Layer 4 of a small transformer language model trained on English Wikipedia (12 layers, counted from 0, width 128).
A neuron's activation on a vector x is squared ReLU(weights . x + bias), where the dot is the dot product.

Input weights of the MLP neurons that the questions are about. A number n stands for (n - 500) times 0.0011.
n35 (bias -0.011): 532 678 468 591 302 416 565 462 488 355 602 435 474 621 463 581 484 338 447 473 503 472 634 500 435 572 577 590 473 506 187 568 565 703 298 344 573 726 381 376 488 469 473 487 469 527 449 643 367 411 392 484 411 456 536 269 549 473 657 364 500 293 562 494 613 630 506 770 475 503 429 397 549 370 614 615 647 548 551 740 581 506 539 561 532 497 423 460 406 577 362 564 500 461 351 379 439 527 605 624 457 602 526 619 395 467 524 646 596 493 328 562 564 413 317 660 411 536 546 581 559 601 545 374 444 510 582 317
n75 (bias -0.026): 543 508 525 429 371 313 555 433 531 611 387 580 497 603 632 490 450 484 583 500 521 508 532 454 497 545 658 509 500 487 373 315 618 405 545 500 560 298 503 397 542 602 506 630 630 492 618 497 603 306 449 350 505 512 594 430 524 461 398 583 595 739 472 433 739 648 403 571 589 476 463 574 484 282 595 372 466 413 481 522 472 532 486 401 649 492 368 500 461 523 551 448 447 437 373 416 424 480 487 426 375 426 459 508 536 676 355 561 484 575 417 500 464 481 552 410 478 463 576 655 626 530 557 308 513 517 589 601
n84 (bias -0.077): 380 341 552 488 535 686 481 391 583 310 454 602 470 594 630 375 483 389 570 682 405 645 567 500 484 411 610 551 445 518 536 474 726 618 535 455 490 363 359 426 497 388 377 545 654 372 471 662 629 309 454 429 448 709 666 348 522 463 601 576 476 547 457 555 478 629 293 668 556 540 414 436 582 530 535 516 696 591 445 573 631 553 493 633 341 647 281 330 609 364 530 468 572 568 439 430 413 531 365 380 212 485 543 591 286 603 321 636 538 602 500 459 405 550 457 375 575 473 509 562 729 513 539 366 422 510 442 494
n96 (bias -0.086): 527 463 656 534 354 495 587 517 321 534 475 604 571 441 613 494 657 438 529 533 464 493 486 485 505 569 401 571 457 516 394 557 581 591 429 536 548 431 275 638 635 500 389 471 660 486 502 525 541 656 472 361 478 591 693 460 502 477 458 710 553 455 470 472 479 484 543 479 488 585 587 500 502 483 334 515 582 502 481 453 470 498 500 442 338 382 598 578 587 441 490 468 653 425 457 547 395 484 397 455 447 521 480 371 454 522 497 519 341 441 470 618 517 509 356 483 626 407 544 490 535 541 519 491 525 535 582 353
n112 (bias -0.042): 459 350 421 498 428 411 460 488 583 568 488 555 614 360 361 539 550 675 548 415 548 603 335 493 443 412 438 600 505 468 413 391 547 631 457 591 597 554 365 327 697 549 451 502 616 548 525 640 462 554 431 461 490 526 418 606 559 441 493 433 420 659 482 609 399 578 411 486 451 489 516 619 469 540 598 605 472 571 490 433 523 451 381 502 631 535 500 488 600 534 382 451 415 411 551 513 484 409 507 643 444 436 525 578 447 550 598 469 517 438 488 433 633 424 542 542 468 705 601 500 530 524 500 419 402 490 384 567
n118 (bias -0.066): 456 629 432 519 561 440 434 287 480 515 467 410 521 687 372 440 606 596 468 350 480 618 503 494 566 656 617 587 677 574 623 554 495 456 506 420 444 566 463 411 359 466 616 430 305 592 580 506 546 583 427 325 406 354 439 402 486 446 394 317 624 540 752 355 483 431 442 474 554 510 475 582 595 391 632 583 472 621 509 467 675 627 491 322 434 607 372 477 494 494 515 565 494 369 391 464 452 654 511 615 373 291 485 448 623 458 650 535 474 724 253 497 339 520 410 519 535 460 463 491 479 568 485 511 431 684 561 486
n124 (bias -0.090): 494 436 497 649 463 491 381 515 515 546 453 352 491 428 679 495 626 624 448 343 436 648 657 383 416 437 503 435 575 549 459 616 285 465 503 423 528 810 381 552 611 571 213 503 577 622 624 437 668 664 485 497 349 430 497 381 616 624 559 494 328 471 532 445 714 569 394 607 500 389 520 567 575 468 349 682 500 423 384 506 468 616 510 441 500 435 575 401 434 486 481 410 593 514 417 500 387 503 439 569 419 483 672 399 462 332 727 440 675 438 513 554 351 449 568 674 373 305 476 531 522 433 698 442 514 513 543 572
n178 (bias -0.113): 436 340 588 529 284 652 582 590 497 643 703 624 402 518 378 393 414 506 404 676 592 598 420 481 500 583 585 562 576 579 456 592 508 430 424 353 456 368 552 513 311 563 705 317 480 574 437 634 408 491 379 695 519 487 564 483 406 389 514 471 429 519 645 669 419 436 506 587 479 703 295 508 518 253 418 359 482 559 401 414 562 489 574 443 407 434 532 680 733 559 429 247 503 427 435 692 437 407 485 485 382 612 440 518 429 567 747 488 518 523 494 570 519 479 404 531 572 364 647 373 558 404 506 556 512 573 664 576
n188 (bias -0.071): 536 395 392 518 281 520 531 613 577 367 445 543 417 424 631 314 527 465 442 517 273 618 292 675 468 443 588 664 424 367 437 510 555 506 580 656 656 514 280 620 563 413 614 529 630 564 451 460 551 624 352 382 539 563 591 647 447 625 533 500 548 571 239 540 393 424 497 390 622 523 483 430 696 557 454 396 581 337 464 440 387 413 604 363 425 612 602 754 470 555 423 497 352 522 429 326 387 441 525 449 524 650 342 500 604 664 429 513 573 449 510 497 438 386 746 500 568 412 581 718 493 665 634 570 521 281 497 440
n195 (bias -0.110): 390 632 470 596 652 431 489 471 733 544 732 732 614 558 591 443 403 509 512 641 544 459 538 476 448 532 391 565 467 434 383 521 599 355 633 518 409 525 623 622 627 509 478 468 455 483 482 561 376 476 660 494 577 497 569 514 426 543 557 410 535 543 594 609 503 583 392 426 394 617 450 425 347 448 561 619 426 607 538 467 380 457 564 279 497 503 623 376 558 397 491 728 417 497 491 530 503 332 360 474 581 436 587 511 489 451 465 567 459 538 461 258 401 483 503 433 414 346 560 821 315 482 589 405 381 500 394 448
n199 (bias -0.006): 420 401 585 492 348 567 584 612 508 520 521 459 486 565 394 563 652 548 594 469 500 513 502 575 496 461 358 381 544 548 327 441 547 448 305 509 438 587 505 411 426 474 481 441 445 521 388 527 456 583 532 545 535 445 612 582 483 523 433 584 445 459 511 582 402 597 563 607 566 482 472 550 595 489 485 489 511 460 357 430 494 484 505 481 467 464 500 610 552 523 628 573 552 537 549 477 410 450 485 387 493 437 520 324 573 447 587 480 385 432 443 554 643 511 453 478 507 581 519 601 591 489 576 502 512 425 588 687
n205 (bias -0.062): 536 551 440 708 456 397 483 399 554 554 573 649 342 491 658 529 469 544 603 494 373 509 632 509 535 491 477 459 346 428 633 515 645 511 456 527 634 440 391 536 384 557 364 399 387 545 551 445 447 356 726 440 652 568 645 434 517 621 596 670 366 778 448 684 546 517 426 411 457 508 478 656 363 521 510 320 388 587 429 567 388 478 515 463 359 391 491 558 637 486 441 434 523 573 431 635 601 430 486 407 400 542 406 634 689 448 237 661 442 358 439 375 569 494 406 540 590 503 405 464 635 524 491 407 483 573 464 453
n231 (bias -0.063): 354 494 481 359 546 531 569 644 614 503 377 355 594 334 588 435 573 582 546 339 573 567 439 608 482 549 359 809 427 491 500 421 522 436 555 506 454 493 484 392 407 533 654 414 336 716 528 601 542 537 562 618 543 437 517 420 464 390 639 513 477 462 392 565 476 500 521 536 602 573 516 455 587 557 304 556 509 677 466 611 337 483 532 464 641 666 344 699 373 529 458 314 302 607 448 411 357 517 456 433 552 459 478 601 556 449 379 500 409 552 519 440 412 473 604 416 749 346 524 613 506 700 575 302 338 601 491 285
n233 (bias -0.088): 627 471 398 581 557 447 556 606 562 424 495 436 400 428 712 577 528 597 538 421 492 532 470 437 473 492 556 523 425 462 625 606 478 456 513 552 626 494 437 333 532 405 625 484 500 554 564 480 497 426 435 572 421 347 269 510 572 526 321 414 563 486 633 453 471 572 386 487 582 416 404 532 481 421 464 514 453 456 568 480 425 535 659 731 607 289 348 428 590 623 591 374 500 476 229 489 645 394 562 567 506 368 394 472 490 514 661 481 562 639 539 628 569 655 526 584 442 369 566 547 531 508 522 479 677 441 427 492
n240 (bias -0.085): 649 619 465 600 677 607 619 543 600 445 329 470 473 526 546 515 563 621 572 457 494 500 572 482 623 400 372 577 558 549 215 476 461 522 240 500 360 503 463 345 557 570 568 471 567 550 453 560 601 553 470 450 585 383 544 468 537 517 406 539 473 406 687 386 345 494 439 664 635 533 330 732 526 707 500 685 469 471 366 389 489 422 515 419 473 470 450 643 641 673 437 456 560 633 497 353 429 478 497 557 282 627 467 470 381 407 560 331 383 562 401 506 524 554 531 497 526 418 407 479 401 532 371 486 500 431 558 549
n257 (bias -0.041): 577 454 449 411 532 381 554 521 535 468 434 514 571 628 500 495 552 348 524 537 550 463 581 433 578 649 536 385 625 415 370 478 625 543 458 495 575 565 444 350 432 474 449 550 419 445 481 514 410 371 563 358 575 313 510 466 593 467 512 516 617 718 382 427 616 622 429 495 446 463 497 406 453 547 654 476 605 508 540 445 538 532 376 651 498 260 457 466 426 605 453 524 451 325 601 596 528 371 416 693 511 467 351 602 548 500 694 440 427 573 456 492 638 505 464 337 481 608 654 560 412 686 425 452 552 459 574 495
n284 (bias -0.062): 581 554 588 523 389 359 526 430 490 438 575 517 644 444 575 421 464 631 524 558 328 465 666 595 332 551 542 426 508 505 392 666 363 433 591 399 500 295 491 530 535 453 428 373 394 482 607 511 434 574 595 519 511 585 515 673 497 565 530 580 480 539 360 490 513 471 438 555 550 474 592 667 656 461 405 467 471 489 354 603 415 485 489 450 480 536 461 564 584 584 416 511 569 488 516 452 600 314 572 489 703 405 456 482 495 615 305 430 479 578 444 415 263 630 547 534 467 392 563 226 452 522 683 508 505 572 562 615
n350 (bias -0.100): 385 545 625 541 437 481 525 312 491 437 497 532 619 485 393 422 630 540 418 439 341 609 537 319 413 534 482 490 530 592 523 381 618 417 509 681 551 540 655 475 383 585 483 440 376 578 500 837 380 455 464 526 655 445 527 561 488 567 535 587 587 405 484 518 573 611 403 601 405 383 450 454 500 536 604 421 302 719 497 302 452 669 372 351 488 503 311 355 490 298 566 481 439 313 459 513 708 588 335 357 404 431 336 447 593 604 617 354 593 570 413 577 500 596 698 452 611 602 567 738 516 547 535 575 396 552 679 466
n373 (bias -0.086): 358 445 419 387 497 552 463 364 552 299 509 480 393 263 608 539 467 465 570 789 450 516 500 535 394 619 472 292 374 396 494 383 486 759 478 561 344 208 473 490 668 558 629 500 670 612 484 579 490 523 576 468 513 517 551 530 797 558 418 630 632 553 378 421 537 553 547 485 546 635 486 546 363 500 660 490 472 417 478 529 527 382 460 687 435 691 451 441 732 473 632 490 469 713 535 415 454 490 536 519 379 506 656 368 452 589 406 528 353 585 461 381 342 438 432 393 368 347 537 510 632 465 558 582 581 350 618 369
n390 (bias -0.084): 466 344 476 366 616 520 364 573 532 607 557 551 224 516 408 435 411 385 556 486 616 507 540 513 467 526 581 662 365 453 452 476 651 191 490 406 460 464 448 500 330 400 461 410 340 503 507 503 595 483 398 439 379 468 425 596 335 584 685 469 629 448 424 373 536 419 560 639 439 532 635 497 490 479 442 517 342 389 623 462 585 500 604 593 481 544 463 448 287 513 531 638 325 143 570 620 500 543 630 271 440 557 646 625 478 500 515 602 680 550 507 977 632 405 529 639 621 545 377 561 617 530 577 535 484 469 520 602
n396 (bias -0.069): 510 474 308 526 462 416 567 287 490 528 461 422 444 365 452 424 539 442 544 559 497 608 537 583 334 537 436 518 480 526 612 602 659 155 537 719 783 342 630 410 412 450 709 211 466 510 444 550 598 371 520 350 434 519 400 586 346 623 367 419 807 561 518 510 590 540 469 657 433 597 676 422 614 447 707 521 573 517 614 401 621 471 385 424 362 591 465 412 380 380 364 687 503 519 535 411 710 504 388 348 453 477 546 309 543 721 605 643 459 591 525 395 350 665 483 509 677 626 627 595 568 493 382 490 380 472 545 571
n489 (bias -0.033): 389 369 376 617 494 488 430 562 628 599 443 711 589 600 548 378 494 379 503 474 678 576 535 287 614 385 340 456 469 497 537 607 604 486 576 536 581 430 372 287 424 561 331 625 419 684 673 734 475 449 511 669 449 435 413 542 454 494 412 393 489 522 497 503 459 450 328 500 352 508 621 481 374 518 529 590 552 596 509 432 460 674 500 635 559 503 312 441 472 387 525 356 439 687 485 540 532 372 286 415 409 443 655 506 372 441 474 476 600 589 454 538 424 494 448 492 645 615 627 595 685 560 588 514 489 411 658 503
n500 (bias -0.061): 475 437 383 518 493 547 648 522 516 635 591 445 490 481 537 433 518 498 578 568 386 575 602 557 498 444 478 345 516 466 490 457 548 502 355 522 606 492 521 586 548 519 560 522 471 714 520 477 409 483 509 572 431 519 588 525 479 476 360 437 389 436 528 687 633 481 522 567 581 643 349 511 591 376 492 512 381 535 377 477 509 468 474 302 479 465 525 502 568 653 421 515 397 549 549 381 578 487 612 454 368 472 485 424 528 480 556 447 353 607 414 599 657 247 387 518 562 433 419 467 546 498 562 526 493 384 495 505

Each question shows a token from some text and the vector x that enters the MLP there. A number n stands for (n - 500) times 0.0088.

"ers": 397 614 487 489 547 410 583 535 490 508 258 543 572 439 547 150 549 426 465 486 554 325 453 404 645 500 406 322 667 334 666 552 379 620 542 544 528 400 827 632 440 571 266 730 574 248 426 327 610 513 413 430 454 766 488 394 477 399 583 508 445 479 536 582 496 529 602 355 531 322 680 424 556 345 435 469 460 501 536 466 396 594 510 650 565 506 390 492 459 593 691 422 538 712 645 691 629 603 534 521 414 503 402 454 616 492 598 606 450 592 430 632 464 504 592 432 351 716 578 244 454 529 473 585 350 446 343 454
Which two neurons fire most, strongest first? n257, n489

":": 377 518 589 477 512 343 509 531 399 572 243 632 560 306 477 343 566 409 298 507 625 542 392 513 527 343 432 285 565 520 507 451 335 597 546 602 493 491 724 560 419 257 489 548 623 485 284 446 624 507 401 533 579 733 497 477 450 499 641 581 282 639 434 501 490 636 647 317 703 462 659 559 508 303 507 593 419 600 530 530 487 454 475 549 523 481 392 646 341 613 525 432 456 604 653 529 601 734 569 494 458 456 433 330 667 486 377 687 497 661 441 497 505 477 454 784 404 710 563 377 260 623 458 653 414 403 333 424
Which neuron lights up most? n188

" 49": 385 580 542 500 476 242 513 496 524 642 299 554 453 488 447 267 591 496 389 470 626 414 446 427 619 508 413 435 339 310 633 570 243 641 435 593 537 449 764 455 434 369 360 512 608 354 376 431 654 624 386 590 535 742 524 349 437 539 492 549 394 656 477 431 539 498 529 435 700 510 636 406 601 470 540 587 398 562 573 643 389 461 557 708 537 357 453 424 334 524 738 489 447 668 547 491 652 717 486 481 378 498 356 459 551 555 599 490 603 703 449 531 436 753 324 449 523 675 551 263 437 522 573 635 414 411 255 486
The three highest activations, in order: n233, n489, n396

" of": 306 676 627 578 581 260 471 596 514 552 347 565 615 368 411 68 524 390 401 475 630 470 534 408 613 437 458 368 590 407 624 526 424 499 503 482 490 384 606 562 293 384 440 534 654 356 343 422 647 434 307 527 645 544 379 503 543 471 599 402 413 516 432 535 542 511 660 357 697 524 671 558 520 286 595 532 488 481 534 559 491 524 496 745 556 402 392 419 395 722 719 422 489 635 534 548 623 654 559 542 550 540 437 414 719 488 533 648 544 647 509 525 338 605 409 629 477 618 480 321 453 653 461 528 339 461 251 383
Which neuron lights up most? n118

" Catherine": 442 770 630 337 498 476 583 405 524 518 418 716 552 541 390 218 494 419 303 511 501 435 537 561 673 518 367 397 713 512 426 597 482 524 385 546 520 577 763 630 390 344 292 585 524 299 392 360 641 489 438 503 591 816 426 395 469 456 469 521 446 463 502 507 490 473 559 475 510 416 539 551 560 286 459 531 530 506 613 478 393 504 628 523 694 450 494 380 300 426 633 463 604 610 563 481 646 742 608 535 358 565 477 585 655 359 473 505 540 325 402 632 522 645 411 589 371 639 406 370 290 640 440 719 420 258 486 540
Which neuron lights up most? n35

" administration": 382 625 597 422 550 364 470 424 522 537 395 483 607 570 472 173 496 528 422 463 550 322 441 491 499 362 453 540 667 363 702 611 434 651 428 540 485 472 632 705 374 548 287 623 681 305 470 443 629 518 476 441 548 723 423 311 281 557 584 512 379 500 414 503 531 660 546 523 667 481 623 727 401 352 556 447 524 566 596 453 370 517 515 498 715 450 366 357 307 573 690 580 647 737 661 570 530 675 523 467 418 403 258 453 505 447 484 632 667 593 592 435 424 561 484 548 424 652 433 376 358 493 550 547 375 304 310 494
Which neuron lights up most? n84

"do": 526 612 622 335 611 356 574 496 332 566 417 540 573 452 349 390 532 470 271 478 583 501 433 481 641 469 457 358 475 470 572 494 183 728 451 615 612 598 671 558 338 394 207 527 583 313 436 241 660 519 516 475 495 640 468 413 435 398 576 449 313 411 540 654 492 687 611 449 553 568 678 634 567 324 335 614 302 552 601 652 371 545 504 519 588 562 418 557 343 745 585 471 660 715 669 544 653 529 541 372 511 536 411 411 537 472 550 501 443 590 445 459 496 537 581 427 404 653 567 354 423 618 410 651 415 339 355 538
Which neuron lights up most? n284

".": 301 615 619 426 496 390 648 605 564 476 460 638 580 495 411 223 583 468 405 511 714 378 380 512 480 429 427 396 731 505 367 482 442 589 377 555 481 356 711 626 202 372 637 547 550 336 251 423 647 479 368 540 564 657 597 347 520 497 431 464 240 569 540 566 470 443 622 446 767 593 644 604 614 322 478 562 356 532 504 586 460 514 569 552 635 512 494 539 413 628 509 509 510 601 610 466 604 524 547 404 499 446 367 433 601 381 579 596 525 520 480 516 362 519 387 778 461 713 548 457 382 509 467 745 290 367 341 394
Which neuron lights up most? n178

" .": 394 661 449 473 535 257 616 528 424 499 361 597 558 427 563 278 519 618 396 358 584 542 338 492 564 383 535 371 552 546 485 559 357 543 578 632 591 501 709 614 309 368 520 460 546 319 181 490 719 506 356 485 626 768 539 264 573 559 395 589 400 668 581 478 495 520 673 359 696 448 555 454 652 286 555 552 368 573 547 529 362 447 628 546 544 416 467 506 463 617 636 467 582 569 568 517 670 672 569 495 490 443 466 444 516 382 521 604 427 620 499 516 318 479 483 573 408 764 513 291 241 531 504 680 383 400 342 474
Which neuron lights up most? n118

" 2016": 475 547 494 351 569 403 580 443 472 511 360 545 537 524 565 349 556 568 382 442 550 394 488 497 489 432 395 356 421 396 623 553 256 512 363 496 405 430 623 657 332 420 411 618 633 505 437 471 621 479 303 612 650 740 569 318 550 686 621 512 315 508 486 509 411 466 603 395 675 528 568 591 610 86 656 514 364 616 472 622 371 362 478 457 518 352 440 423 430 680 593 512 639 714 729 391 556 722 437 394 474 477 461 261 667 531 526 546 558 552 543 493 478 668 391 491 493 652 618 397 378 568 496 782 515 438 338 515
Which neuron lights up most? n500

"'": 456 740 671 426 577 430 632 536 501 557 331 599 481 517 377 302 648 295 314 546 546 438 514 540 627 351 508 438 573 563 548 564 321 627 447 541 536 372 716 520 397 282 466 632 545 346 485 371 625 533 351 483 686 691 532 360 331 546 503 651 370 538 475 514 542 500 652 400 668 314 656 481 586 315 539 456 553 455 592 544 432 478 440 754 591 528 514 601 225 559 516 343 586 666 635 521 540 785 428 375 552 400 444 450 541 470 337 492 519 586 441 594 534 413 474 513 421 513 514 452 364 714 456 596 348 189 424 541
Which neuron fires most, and how strongly? n188, at about 0.32

" a": 431 706 518 512 334 214 529 584 487 529 282 504 603 400 497 310 541 573 300 577 672 384 433 510 616 507 572 401 538 305 621 488 264 610 522 488 672 576 635 607 272 309 381 479 661 315 434 448 645 358 358 548 627 618 402 461 576 568 657 478 390 617 515 498 527 444 655 277 666 604 535 632 524 414 531 578 540 579 488 409 433 506 549 743 633 527 498 503 270 524 559 439 553 602 657 541 565 675 583 519 511 551 479 390 518 266 565 577 470 568 433 500 450 471 511 663 348 495 529 447 287 652 440 676 380 271 381 426
The three highest activations, in order: n188, n124, n257

" collabor": 390 724 683 435 624 411 578 698 491 530 470 465 510 520 345 308 492 496 422 423 625 425 552 521 640 486 345 426 489 299 604 558 403 464 669 418 476 578 726 660 328 468 434 510 706 387 435 442 564 481 398 421 685 784 633 449 435 580 509 372 297 563 430 507 544 511 655 352 466 528 695 601 566 264 510 498 467 555 449 590 380 599 502 487 463 245 522 525 312 606 706 475 510 631 557 488 579 618 520 377 502 265 337 387 397 449 515 569 593 477 691 483 378 564 484 407 441 679 507 507 308 635 555 672 366 366 288 631
Which neuron lights up most? n195

" with": 447 646 627 517 739 337 562 529 547 667 422 518 518 402 411 144 519 485 302 549 661 349 502 500 661 450 539 476 419 419 537 571 306 384 519 373 269 392 583 476 419 377 541 510 607 349 396 469 643 534 461 437 585 719 430 404 368 415 581 551 372 524 325 454 631 441 614 419 607 686 634 592 491 350 445 488 347 530 775 498 425 572 512 602 509 552 468 495 380 529 576 408 514 617 674 625 525 594 580 530 620 498 385 462 720 576 472 587 421 707 538 628 412 521 416 611 427 661 568 349 392 547 388 713 394 485 295 230
The three highest activations, in order: n390, n231, n284

" to": 538 649 558 457 727 316 527 531 450 455 475 518 560 474 382 80 404 522 278 577 696 464 387 509 582 423 546 283 525 490 441 480 291 448 579 462 422 531 621 556 452 372 567 542 594 390 419 523 685 461 467 478 633 750 402 434 252 447 567 593 409 561 489 509 522 417 633 465 660 557 699 567 332 386 548 637 340 462 785 454 449 407 462 485 470 601 564 419 453 661 549 488 517 614 654 554 566 500 677 497 683 468 466 414 683 444 570 642 457 648 579 517 433 530 457 592 391 615 418 438 339 462 390 680 425 489 295 217
Which two neurons fire most, strongest first? n195, n390

"%": 405 522 641 332 457 402 741 518 528 513 291 560 645 533 463 254 506 513 347 650 656 249 387 422 476 384 371 340 739 358 637 519 394 482 346 533 409 497 695 663 377 400 346 575 527 425 440 511 557 541 424 628 471 557 548 482 499 568 579 554 279 653 550 602 484 442 628 464 579 348 671 652 490 227 542 509 407 596 534 536 542 545 611 572 604 461 322 588 397 637 556 435 465 731 632 510 552 537 493 385 466 516 319 437 632 471 527 662 557 496 425 602 572 586 343 506 518 770 540 416 444 556 453 620 368 390 171 484
Which neuron fires most, and how strongly? n199, at about 1.2

" including": 363 723 643 549 533 284 537 527 470 495 383 491 470 340 295 148 673 506 275 513 659 326 428 419 440 483 427 425 504 462 521 558 531 592 499 459 545 457 731 527 386 424 414 551 670 370 328 525 650 478 399 534 643 675 543 629 482 493 577 429 198 533 443 583 593 470 540 430 625 633 629 591 566 272 453 546 385 591 569 414 463 471 495 598 575 486 427 413 345 574 570 322 519 566 644 527 521 656 615 534 533 439 357 506 802 404 510 634 493 620 578 465 450 507 484 750 486 628 596 420 344 545 459 684 330 501 264 417
Which neuron lights up most? n350

";": 453 536 516 448 436 357 661 474 521 609 304 719 590 374 399 291 590 455 363 556 614 378 367 585 574 478 440 355 474 353 501 664 430 621 550 559 421 595 673 553 399 418 438 459 711 378 382 509 554 467 449 581 390 775 529 450 491 477 536 489 241 573 447 597 417 546 598 380 621 467 583 475 459 238 519 654 391 588 455 599 477 412 476 527 585 641 485 615 341 606 475 451 437 632 623 440 671 717 576 381 509 440 317 455 596 425 466 619 503 637 415 585 417 444 414 764 383 853 580 501 327 573 423 687 439 304 321 471
Which neuron fires most, and how strongly? n112, at about 0.85

",": 328 674 480 392 645 270 566 484 400 573 353 633 554 358 435 328 662 512 408 441 575 321 446 480 615 443 352 281 494 434 412 570 426 532 483 460 398 508 639 534 362 384 318 490 703 322 432 407 691 495 379 564 542 748 408 451 576 493 489 396 375 621 536 672 449 550 682 504 679 480 619 777 509 405 520 650 309 577 484 570 394 414 531 446 490 527 508 440 439 708 527 440 578 696 720 485 585 636 466 345 480 537 410 473 520 468 549 539 376 660 619 533 405 501 429 776 443 636 636 420 363 528 460 711 482 277 354 528
Which neuron fires most, and how strongly? n240, at about 1.3

" (": 507 637 680 419 529 318 567 591 420 575 236 594 540 351 455 330 586 511 258 471 596 386 379 609 609 465 504 459 567 313 472 563 470 684 419 471 620 466 631 538 386 481 542 537 543 288 283 580 655 498 414 557 619 669 498 407 485 558 643 489 371 544 386 422 592 512 679 318 625 422 621 645 560 163 520 512 352 505 467 457 426 673 548 585 546 477 342 609 368 565 535 557 481 551 684 370 672 718 668 550 432 562 477 443 527 545 408 591 517 570 475 523 353 386 425 608 406 724 579 356 404 568 391 750 379 356 326 391
Which neuron lights up most? n188

" Mate": 495 573 656 295 543 463 576 462 324 567 461 629 521 461 319 360 594 382 359 482 650 441 489 446 663 450 411 409 563 409 498 508 307 613 521 613 498 441 779 532 463 314 417 482 584 266 387 439 682 624 402 423 574 785 587 336 390 486 672 392 452 411 288 502 559 624 487 364 542 714 555 597 558 283 457 535 447 434 663 624 451 525 615 607 507 377 361 578 349 513 683 567 591 808 578 606 554 607 622 445 539 419 372 422 591 490 422 407 598 557 568 565 523 685 529 457 237 540 451 268 480 555 397 634 464 447 490 383
Which neuron lights up most? n284

"=": 306 647 717 486 455 313 617 492 427 483 415 631 590 407 380 396 770 401 409 448 577 428 501 517 420 445 493 320 687 502 539 517 254 561 414 470 488 613 526 543 363 445 452 460 490 306 465 441 745 424 389 613 538 682 532 523 573 585 570 546 219 538 527 636 571 587 580 397 634 369 610 704 672 227 440 548 390 400 425 468 460 573 550 404 568 515 436 341 388 693 705 488 565 681 599 460 666 594 645 425 504 363 477 337 682 364 488 470 577 481 532 478 336 593 422 682 407 604 571 439 303 450 529 715 445 422 371 511
The three highest activations, in order: n124, n284, n199

" -": 410 702 659 447 573 341 502 436 468 415 289 579 560 414 453 275 511 507 370 452 654 394 523 574 707 406 416 334 551 393 570 648 433 621 375 397 563 663 576 613 288 327 441 431 558 445 407 453 731 380 308 568 655 674 526 353 635 448 586 475 280 571 434 519 635 588 595 398 651 462 552 628 562 251 478 604 361 561 440 544 394 376 546 688 659 432 548 398 335 559 557 436 572 630 620 516 634 572 536 472 477 453 492 465 628 443 549 633 455 547 504 569 392 544 549 671 411 643 670 289 307 611 520 633 394 319 275 503
Which two neurons fire most, strongest first? n124, n284

" 2010": 301 551 651 291 470 472 698 440 441 568 362 659 477 525 502 241 531 500 315 520 563 482 386 483 452 397 366 434 442 400 565 528 274 545 373 511 480 628 615 621 519 323 479 660 639 351 547 516 572 483 382 542 508 666 601 315 540 625 598 475 240 594 416 511 477 493 508 378 674 501 571 638 471 261 522 473 322 609 569 682 298 357 470 562 572 387 514 558 382 709 394 500 477 667 785 444 606 690 474 300 561 488 399 475 606 574 576 546 610 583 465 492 476 660 433 478 492 719 548 406 322 507 510 740 472 431 348 631
The three highest activations, in order: n284, n188, n500

"s": 464 620 517 534 498 407 674 520 428 477 373 537 629 577 517 146 612 367 264 477 612 379 524 484 659 316 571 384 669 509 595 459 360 526 528 633 472 393 674 617 445 404 281 492 590 274 466 372 701 446 449 520 649 688 527 466 479 622 541 602 337 498 499 610 373 492 644 309 677 276 634 434 533 246 525 497 568 423 555 486 520 530 575 676 549 549 456 510 293 576 665 325 488 646 662 564 686 740 513 452 417 393 446 430 610 443 511 501 515 525 427 523 520 381 533 594 452 594 518 327 373 686 510 579 441 271 418 454
Which neuron lights up most? n188

"Personal": 444 759 617 475 490 379 626 497 482 635 426 598 422 547 353 320 627 412 326 363 432 474 474 318 530 562 430 305 634 492 638 439 407 681 381 554 546 514 656 481 531 404 457 487 470 279 478 594 605 509 438 699 686 626 461 424 496 475 673 429 290 415 519 550 485 500 678 371 621 621 634 753 659 303 463 383 327 501 631 479 528 490 550 453 529 443 372 445 327 530 763 325 552 650 521 407 647 636 594 332 436 492 483 321 559 356 536 464 572 516 603 496 511 648 453 445 426 819 350 487 384 484 452 623 493 286 458 599
Which neuron lights up most? n350

" 2001": 395 466 608 367 515 374 604 505 429 538 225 600 402 395 449 289 574 533 332 451 672 485 403 521 512 409 361 492 509 344 617 567 336 558 443 537 506 522 696 642 461 392 402 646 635 385 452 496 517 440 251 566 597 789 629 288 524 698 604 435 257 640 487 496 452 500 565 403 697 551 606 626 497 188 613 447 385 663 562 630 295 380 511 547 504 357 457 564 367 737 508 553 579 630 686 481 607 610 571 363 528 505 424 457 536 529 591 498 572 548 537 440 463 635 504 502 483 660 561 387 255 420 589 633 467 398 354 559
Which neuron lights up most? n188

" stadium": 390 572 696 293 533 228 510 501 456 644 384 384 531 436 521 231 667 534 368 465 603 285 416 441 556 466 354 503 524 473 493 564 337 618 538 509 575 400 727 493 356 586 369 549 617 571 521 562 405 514 481 467 593 842 448 479 442 485 609 287 244 525 414 502 549 623 673 466 607 523 558 555 724 293 492 617 547 474 588 506 323 578 609 541 660 364 454 466 324 719 634 489 598 625 662 500 623 732 488 354 376 512 498 362 522 500 386 659 473 489 492 486 506 591 392 513 468 643 536 426 347 385 535 520 435 327 365 629
Which neuron lights up most? n284

" location": 397 640 533 326 517 382 505 474 476 600 352 442 605 426 534 90 509 518 594 433 534 186 463 443 530 422 413 513 653 207 662 578 281 589 606 595 635 405 718 577 397 452 383 538 714 439 523 559 503 404 526 437 507 717 437 443 489 555 630 518 366 591 404 489 479 612 613 498 602 591 588 667 578 321 534 473 499 346 584 565 325 526 478 531 571 363 498 500 470 534 736 639 578 681 681 651 567 667 536 372 362 450 358 464 534 457 487 660 460 410 586 469 500 610 511 541 361 677 454 380 358 483 435 560 441 423 222 510
Which two neurons fire most, strongest first? n205, n284

" over": 428 720 685 449 561 450 571 636 500 531 332 449 530 424 474 188 600 521 466 556 629 493 411 444 393 378 442 433 519 364 465 606 433 553 391 354 522 492 700 465 217 302 488 531 573 407 428 565 638 569 614 401 468 512 416 423 674 501 519 488 468 537 454 667 529 469 631 416 713 515 710 549 503 320 428 495 457 548 708 628 424 341 490 635 662 426 361 541 380 598 673 408 397 650 589 591 563 747 595 362 542 483 342 616 671 451 598 608 377 544 471 640 480 475 383 498 509 670 433 408 315 493 494 699 388 363 170 404
Which two neurons fire most, strongest first? n231, n390

"On": 439 624 638 495 540 426 482 497 338 498 597 527 464 414 460 341 642 537 297 548 611 539 392 560 488 458 347 378 463 546 492 577 346 633 316 434 453 447 712 419 262 334 469 493 481 450 375 513 659 584 476 662 653 693 512 500 425 459 675 677 459 440 589 749 529 557 626 462 639 543 667 603 490 140 502 437 425 621 464 460 389 381 542 629 522 523 494 482 370 490 737 429 506 768 676 473 609 688 651 370 391 472 399 400 659 417 541 621 555 444 523 574 448 442 355 632 417 511 570 422 331 430 340 711 338 398 315 447
Which neuron fires most, and how strongly? n178, at about 2.4